Layer 7 of a small transformer language model trained on English Wikipedia (14 layers, counted from 0, width 64).
A neuron's activation on a vector x is SiLU(gate . x) times (in . x), where the dot is the dot product.

Input weights of the MLP neurons that the questions are about. A number n stands for n times 0.0056.
n4 gate: -48 26 54 -14 23 -27 56 78 -3 43 -69 -47 -14 9 -49 6 -27 21 -12 -35 14 -14 -31 -71 -14 26 9 15 71 -14 -10 45 63 -13 62 -66 41 -18 25 -44 19 -12 -32 -11 -5 18 -36 -17 16 6 2 -25 6 -36 -5 25 -4 14 -3 8 38 68 11 23
n53 gate: 12 9 -5 18 19 -25 56 -8 -75 -12 8 -21 -62 49 -16 -2 18 -10 -32 -56 -2 -70 -94 50 -36 -17 18 -3 25 -56 60 1 -6 3 17 -8 -42 -28 -38 -18 -6 -4 -14 14 18 -12 7 21 78 20 -44 7 -6 11 -22 1 22 30 -9 -17 -36 -44 -10 -15
n57 gate: 41 -71 -43 8 -17 -4 -24 60 15 3 -13 25 -23 -14 -10 15 9 -22 -36 58 2 17 -11 15 36 -9 10 -5 -14 -33 40 -10 -47 24 -24 3 73 -30 22 7 -10 24 3 19 -1 35 14 -2 -13 -31 6 26 -11 -26 9 69 18 -2 64 -44 10 3 -33 -37
n111 gate: -47 -46 20 -50 19 9 0 -7 33 -21 -37 -8 42 -1 11 -13 -46 31 -56 10 31 -51 6 -33 -21 3 -4 63 10 -5 73 24 41 21 22 38 28 30 -16 -6 1 -23 -44 -26 22 -13 -6 0 27 60 -8 -53 -9 -58 25 30 -8 15 45 -48 64 -4 29 -3
n132 gate: 15 46 67 -28 2 -22 52 6 71 39 -5 -25 -35 -12 -29 -43 -71 -20 -28 19 16 -7 4 11 -6 33 -24 -14 15 33 10 -36 -52 14 -15 -26 -19 17 -10 -36 22 -11 23 -20 24 -45 -52 -3 -4 23 -10 -36 25 -12 37 82 52 -1 -37 32 -3 20 -19 -33
n137 gate: -23 16 13 14 11 14 -29 17 36 25 -7 -15 43 2 46 0 15 10 -30 -17 20 -12 -54 -10 7 -10 -17 27 10 -17 19 62 55 21 26 -72 -38 35 -6 52 38 -2 5 -31 24 77 0 -59 -3 41 -23 18 23 -42 3 21 -80 -53 25 -13 29 17 7 -42
n196 gate: 24 -41 -13 -51 -74 -6 -29 46 25 46 16 20 -7 22 9 5 -54 14 -17 8 -24 -23 -2 -15 20 27 41 13 9 -6 14 -8 -21 26 -20 7 49 -3 -42 6 34 -10 45 20 -2 -22 -24 -35 7 11 -10 -7 24 -22 -49 23 53 43 -20 14 14 -8 -33 -69
n216 gate: -37 -43 -47 33 1 7 -3 7 -22 3 2 -10 -29 5 -2 7 -9 3 17 -20 -21 0 20 -10 -8 -31 1 35 16 40 -44 9 27 28 9 -11 -30 -14 -30 7 -55 -48 28 55 -2 21 -63 3 71 -8 8 14 5 26 -21 1 32 -22 0 6 57 -27 -20 -40
n217 gate: -15 -18 3 2 9 2 -28 29 30 -27 -18 -14 49 3 64 -34 17 35 -54 6 43 -24 15 -35 -7 -10 85 2 18 -13 32 41 54 1 -3 -24 17 18 -2 -22 37 -34 -15 -1 45 -3 0 -23 9 19 -27 -47 -17 -58 -6 34 -31 -11 44 -45 28 -33 -12 9
n4 in: -48 20 52 -42 20 -13 -16 23 -29 6 -10 -17 72 -8 -56 57 1 -3 36 -28 19 29 8 27 -11 11 -26 -3 -17 10 12 -2 -33 11 20 42 -63 22 37 1 -17 -37 -16 -11 35 21 -20 11 -9 -31 0 24 41 -1 -14 27 -59 -41 -26 22 -36 -48 -51 19
n53 in: -29 28 -31 38 -11 14 -13 56 28 -34 -24 -26 -21 47 15 21 55 25 -2 -2 -3 -15 11 -2 1 -20 -35 25 20 11 20 21 -22 -34 20 18 10 16 -27 -43 7 35 24 -13 0 34 18 -26 -15 1 -21 22 -10 0 42 8 -41 -5 -33 14 38 37 -29 -14
n57 in: 2 13 -25 42 -13 21 9 17 -6 -70 -2 -39 0 26 -21 -16 11 -28 -26 42 13 2 13 51 12 -9 -1 -18 -16 -36 -22 20 1 -6 2 22 9 -7 27 -1 0 37 -16 -48 -42 1 -35 47 22 -49 -2 23 20 2 4 30 11 40 -7 -6 -2 33 -1 13
n111 in: -19 49 -15 -16 31 -45 -34 -6 10 13 -24 -41 -16 19 -11 15 -9 29 4 -13 -4 10 -67 -17 -39 21 -60 -8 12 24 12 -5 24 -19 25 3 33 36 -30 11 -12 -41 -13 -22 -17 -46 9 -38 3 43 -12 -14 36 -1 -5 6 -1 49 1 -5 15 0 37 -6
n132 in: 33 -1 -14 -27 1 15 27 -27 -18 -43 24 -20 -57 -12 7 22 42 37 -3 -12 28 7 13 41 19 -14 7 4 -20 -12 0 -37 -8 -30 -9 -61 -18 45 -10 -27 -37 38 35 5 -7 27 16 30 43 15 60 6 18 -30 18 24 20 -5 13 61 -21 36 30 10
n137 in: -37 -48 31 21 0 -36 -15 -14 20 6 -7 -13 44 26 -5 -17 44 -33 -30 -18 22 7 -6 -16 -8 -36 19 6 17 -44 17 28 -14 -16 42 -29 10 -30 6 22 18 -8 13 4 -33 24 9 -9 -33 -7 -12 12 57 7 44 -49 6 -7 15 -14 30 11 65 -41
n196 in: -27 36 15 -7 -12 74 4 -17 32 -17 14 -32 -39 -3 10 -25 -21 -7 -59 39 9 -27 62 -3 5 1 48 20 -20 2 20 14 -22 7 36 3 -9 37 -30 38 22 3 -13 -14 2 6 -8 23 -37 30 18 -52 -35 -28 -43 -30 -5 26 1 -41 -24 9 -22 7
n216 in: 8 -1 -16 21 4 -39 12 45 -40 -13 23 -31 22 12 28 -4 -11 14 -47 28 2 -23 0 -7 59 11 29 1 -6 4 40 -32 -6 -27 -21 19 12 46 22 -22 21 3 -3 -4 -7 14 31 -5 1 16 36 -5 21 20 16 21 -6 -6 36 -37 -6 3 -18 6
n217 in: -14 31 -10 45 8 3 -23 11 3 -14 -6 -22 17 29 23 -21 38 25 9 -34 5 -9 -60 28 21 -21 50 11 -2 -10 25 -29 18 -41 -55 -7 34 27 51 -32 17 -23 -33 -41 -27 -3 16 -19 1 0 -22 0 19 5 -5 46 8 14 -3 -20 20 5 -7 5

Each question shows a token from some text and the vector x that enters the MLP there. A number n stands for n times 0.038.

"ros": -9 4 38 38 -6 -3 5 -17 -1 -8 40 8 9 -27 0 4 22 -9 31 4 -26 19 -6 6 9 31 -9 -33 -9 -12 -53 2 12 10 -2 -3 25 10 -18 1 5 2 4 12 -34 1 -12 24 -7 1 9 2 7 76 41 -20 -5 9 -19 19 -20 -27 -22 28
The most active neuron and its activation: n196, at about 0.33

"h": 17 2 -15 5 3 -28 9 -9 27 -10 3 -33 7 -1 -22 -39 29 -6 4 -30 -27 -15 -26 58 -27 28 19 -5 -12 10 24 -24 3 -40 -32 -7 -41 -15 34 47 -43 11 0 8 -29 -6 0 -15 -8 -10 -12 10 -4 34 -16 -27 -13 18 22 -9 6 -4 -2 48
The most active neuron and its activation: n196, at about 0.17

"171": -6 -6 -35 11 16 48 9 -18 -6 2 -18 13 -16 -22 -22 2 36 25 14 32 6 -19 6 18 11 20 12 -1 -19 -29 15 -2 33 -3 -12 23 -6 -16 -19 60 -21 -22 48 0 -27 11 -1 33 -23 -12 -10 18 35 -17 -30 -1 4 -37 -14 -2 12 20 4 34
Which neuron lights up most? n57

"season ": 24 -9 -29 12 11 0 29 -4 7 5 29 -19 -23 -25 -30 -12 22 40 24 16 -15 11 -9 5 10 14 -22 -3 -11 10 -16 -21 -29 1 19 -4 -37 -11 7 55 10 -5 -10 -10 16 -8 23 -9 -19 -41 -10 -21 -37 -8 -8 13 35 3 -3 38 6 10 1 2
The three highest activations, in order: n132, n137, n217

"in ": -8 2 3 10 26 31 11 25 3 -2 -2 -14 -10 0 8 -6 3 57 -6 21 -24 -5 9 -8 -7 6 -8 -16 8 -19 7 8 -10 23 29 -2 2 -18 -10 36 -27 -3 -17 7 -21 4 11 -21 -6 -8 -25 -7 -25 -6 -6 5 41 27 -19 18 -8 20 -8 -5
Which neuron lights up most? n196

"es ": 7 7 -25 -28 3 -22 10 -23 7 27 65 -7 10 -19 4 2 0 37 21 3 -36 -12 -20 -8 13 15 -26 -6 -9 -38 19 -38 -24 21 -11 -12 0 5 -11 5 -1 1 -8 3 1 -1 12 -19 2 12 6 0 11 -21 2 33 8 15 -24 41 7 16 -30 6
Which neuron lights up most? n132

"CH": -4 48 -2 31 24 6 10 -32 2 11 30 -7 -6 -35 -8 8 -42 -13 8 -12 -26 47 -3 14 43 -5 -17 21 6 -17 -21 15 -7 3 -14 -17 34 -1 -9 27 -2 -13 -1 -27 -30 -9 -16 16 6 -26 -4 24 -13 2 20 -40 38 25 1 12 -25 -15 -27 29
The most active neuron and its activation: n53, at about 0.36

"Bos": -13 -23 13 56 8 42 -2 -13 -2 -27 -9 -7 9 -22 32 28 35 4 25 20 -5 19 -7 -19 -8 39 18 -4 6 -6 -45 -12 -12 -4 -22 12 21 -3 -12 2 -1 20 -5 -9 -44 -15 4 0 -35 8 -13 -9 4 61 25 -15 -18 -9 7 0 -19 -30 -27 10
Which two neurons fire most, strongest first? n132, n111

"Matthew ": -29 23 -29 40 -7 -18 6 -22 -8 -8 43 -9 -18 -18 -3 -5 41 35 25 25 0 -12 -12 -9 30 9 0 -9 33 -6 -31 -30 13 2 28 2 -9 -35 33 7 -25 -6 28 13 -9 -5 14 24 -31 -15 -13 24 18 -20 28 -34 -21 0 -16 -8 8 13 -16 13
Which neuron lights up most? n196

"to ": -12 22 7 -2 24 10 -16 10 3 -12 -11 -12 -14 -9 4 -19 -12 58 -5 -14 -39 -22 10 -12 -20 2 -18 -1 10 -18 9 -2 10 12 -7 8 12 -32 9 7 -23 8 -21 16 -21 12 10 0 0 7 -28 -16 -14 -12 15 2 -2 4 -27 9 -7 8 12 -1
Which neuron lights up most? n111

"Hugh": 1 4 -5 54 10 4 32 -45 12 -41 18 -18 -23 -2 18 26 33 -4 2 20 -5 0 9 -1 8 51 4 -11 -5 -22 -34 -26 8 11 2 -7 15 -31 -9 4 0 -3 33 -24 -30 -9 -3 13 -20 -4 -3 5 7 35 39 -2 -18 -14 -43 -7 -3 -30 16 53
Which neuron lights up most? n4

"vers": 22 -18 -19 -12 21 13 28 5 23 -4 -10 -25 9 -5 11 5 -16 8 43 0 -4 40 9 -50 24 37 32 -27 -28 7 13 -5 19 -9 17 -9 -15 -18 -26 21 -36 22 -17 -8 0 -17 25 44 2 11 7 11 15 37 22 -28 -16 13 -21 1 9 13 -25 36
Which neuron lights up most? n217

"predec": 31 -7 -17 5 30 14 17 -23 19 -21 -9 10 1 -61 -52 -6 -2 18 0 8 6 11 -5 19 23 35 31 10 -33 -20 12 9 45 0 23 1 -24 -28 2 -18 -33 11 -1 -29 -10 1 15 12 6 -6 -8 2 7 -21 -15 -9 -22 22 2 -13 3 2 23 14
Which neuron lights up most? n216

"ring ": -2 3 -21 20 -13 -15 1 1 -2 0 71 5 -9 -21 -2 33 -7 40 -4 18 -26 17 -6 9 37 8 -24 -8 -15 -2 -3 -41 2 2 10 2 20 -9 4 21 -6 -20 4 13 11 -3 -25 14 -18 6 -1 -14 -25 7 -4 -23 17 0 -30 19 -29 17 -19 20
The most active neuron and its activation: n137, at about 0.44

"9 ": 9 -12 -36 -3 5 12 -12 -32 21 14 45 20 2 11 -34 -24 -33 41 -9 1 18 13 7 2 17 14 -7 -21 6 -21 -18 10 23 -1 -1 11 14 49 -22 39 1 -13 3 8 -26 -26 22 -13 -32 8 -3 -15 -13 5 -1 -21 21 11 3 46 -5 22 14 6
The three highest activations, in order: n196, n4, n53

"Whe": 18 -23 -34 59 7 34 5 -24 -41 -28 -3 -47 -19 -11 7 -1 -36 -5 34 -21 -3 -22 -12 -17 12 35 10 -35 -8 20 -14 -3 45 -3 4 22 17 1 35 22 -20 -2 -12 -6 -4 -1 -11 5 1 -38 3 -3 -14 22 24 8 -12 -27 -4 11 35 3 11 37
Which neuron lights up most? n216

"ministr": 26 -45 5 50 20 1 13 6 2 8 8 -15 1 -25 4 10 -10 -6 -1 -10 -35 28 18 -15 16 28 9 -15 -15 0 3 -29 41 -11 10 31 -43 -35 -21 26 -23 35 7 -44 1 6 0 35 0 -24 -17 -35 5 7 7 12 3 -10 -4 6 23 -10 -14 -6
Which two neurons fire most, strongest first? n111, n217

"series ": 4 20 -9 28 14 -11 16 3 4 3 37 -11 -35 -33 -21 -43 23 39 -3 3 -26 38 -11 23 2 17 -20 -20 -14 22 -2 -20 7 3 36 -3 -32 -5 23 41 8 -1 -4 -14 12 -6 16 6 -8 -17 2 -10 -18 -7 -10 15 38 -3 -8 48 5 19 -13 14
Which neuron lights up most? n132

"170": 6 -17 -45 4 10 56 18 -53 -4 7 -15 10 -14 1 -11 11 11 8 3 47 -7 -2 -6 21 -9 12 10 1 -1 -27 23 -1 29 -3 -9 3 4 1 -14 71 -14 -27 40 -21 -46 8 7 24 -38 -21 -12 9 8 -10 -14 16 -10 -29 -21 -12 28 10 22 29
Which two neurons fire most, strongest first? n57, n4

"\"": 9 19 -17 33 26 12 -17 -38 4 -36 13 6 15 -11 -26 -16 7 43 -18 5 0 6 -27 25 -13 23 6 18 8 -12 25 1 -11 18 11 -25 8 -39 29 0 -9 10 22 57 -18 7 11 16 16 15 -9 -17 -4 -1 10 -19 1 2 14 29 2 20 -3 14
Which neuron lights up most? n4

"lost ": -12 9 -31 17 15 -6 -1 -8 3 -14 22 -4 5 6 -12 3 14 50 -9 26 7 -24 -17 5 -11 32 13 -6 -41 -7 -32 -10 -3 1 -5 4 -4 22 -2 23 -7 -42 -33 28 -26 -33 -6 -31 0 -2 -12 -17 -9 -26 7 11 -13 19 -4 28 -12 3 -18 7
Which neuron lights up most? n217

"for ": -22 10 -4 18 21 -6 -16 9 -9 -34 1 -27 6 5 -6 -6 10 60 -13 -22 -28 5 12 12 -10 9 -15 -3 9 11 -3 10 -15 30 -2 12 0 -4 15 3 -19 -18 -5 27 -17 1 2 -18 -14 -10 -28 -16 1 2 3 12 22 19 -28 -3 0 18 14 5
Which neuron lights up most? n4

"), ": 6 6 -2 28 15 11 8 -9 -27 5 36 -9 34 -20 -4 18 34 47 25 -6 6 5 6 17 24 26 -34 -26 29 -15 16 -11 -10 36 11 -6 5 -18 18 12 2 -10 6 -8 0 21 37 -8 -20 0 -19 9 -31 -5 -6 17 16 2 11 18 6 -5 -2 0
The most active neuron and its activation: n196, at about 0.38

"ended ": -16 6 -17 6 12 -8 -3 7 15 16 27 -18 -2 7 -29 25 -19 52 -6 -9 -24 -33 -14 -14 -15 34 -4 2 -16 -26 -4 -14 -11 9 -8 9 0 18 -9 7 -6 -32 -34 15 -28 4 15 -27 1 13 -13 -6 -19 -43 9 18 -2 -4 -18 35 -15 -3 -5 -23
The most active neuron and its activation: n111, at about 1.6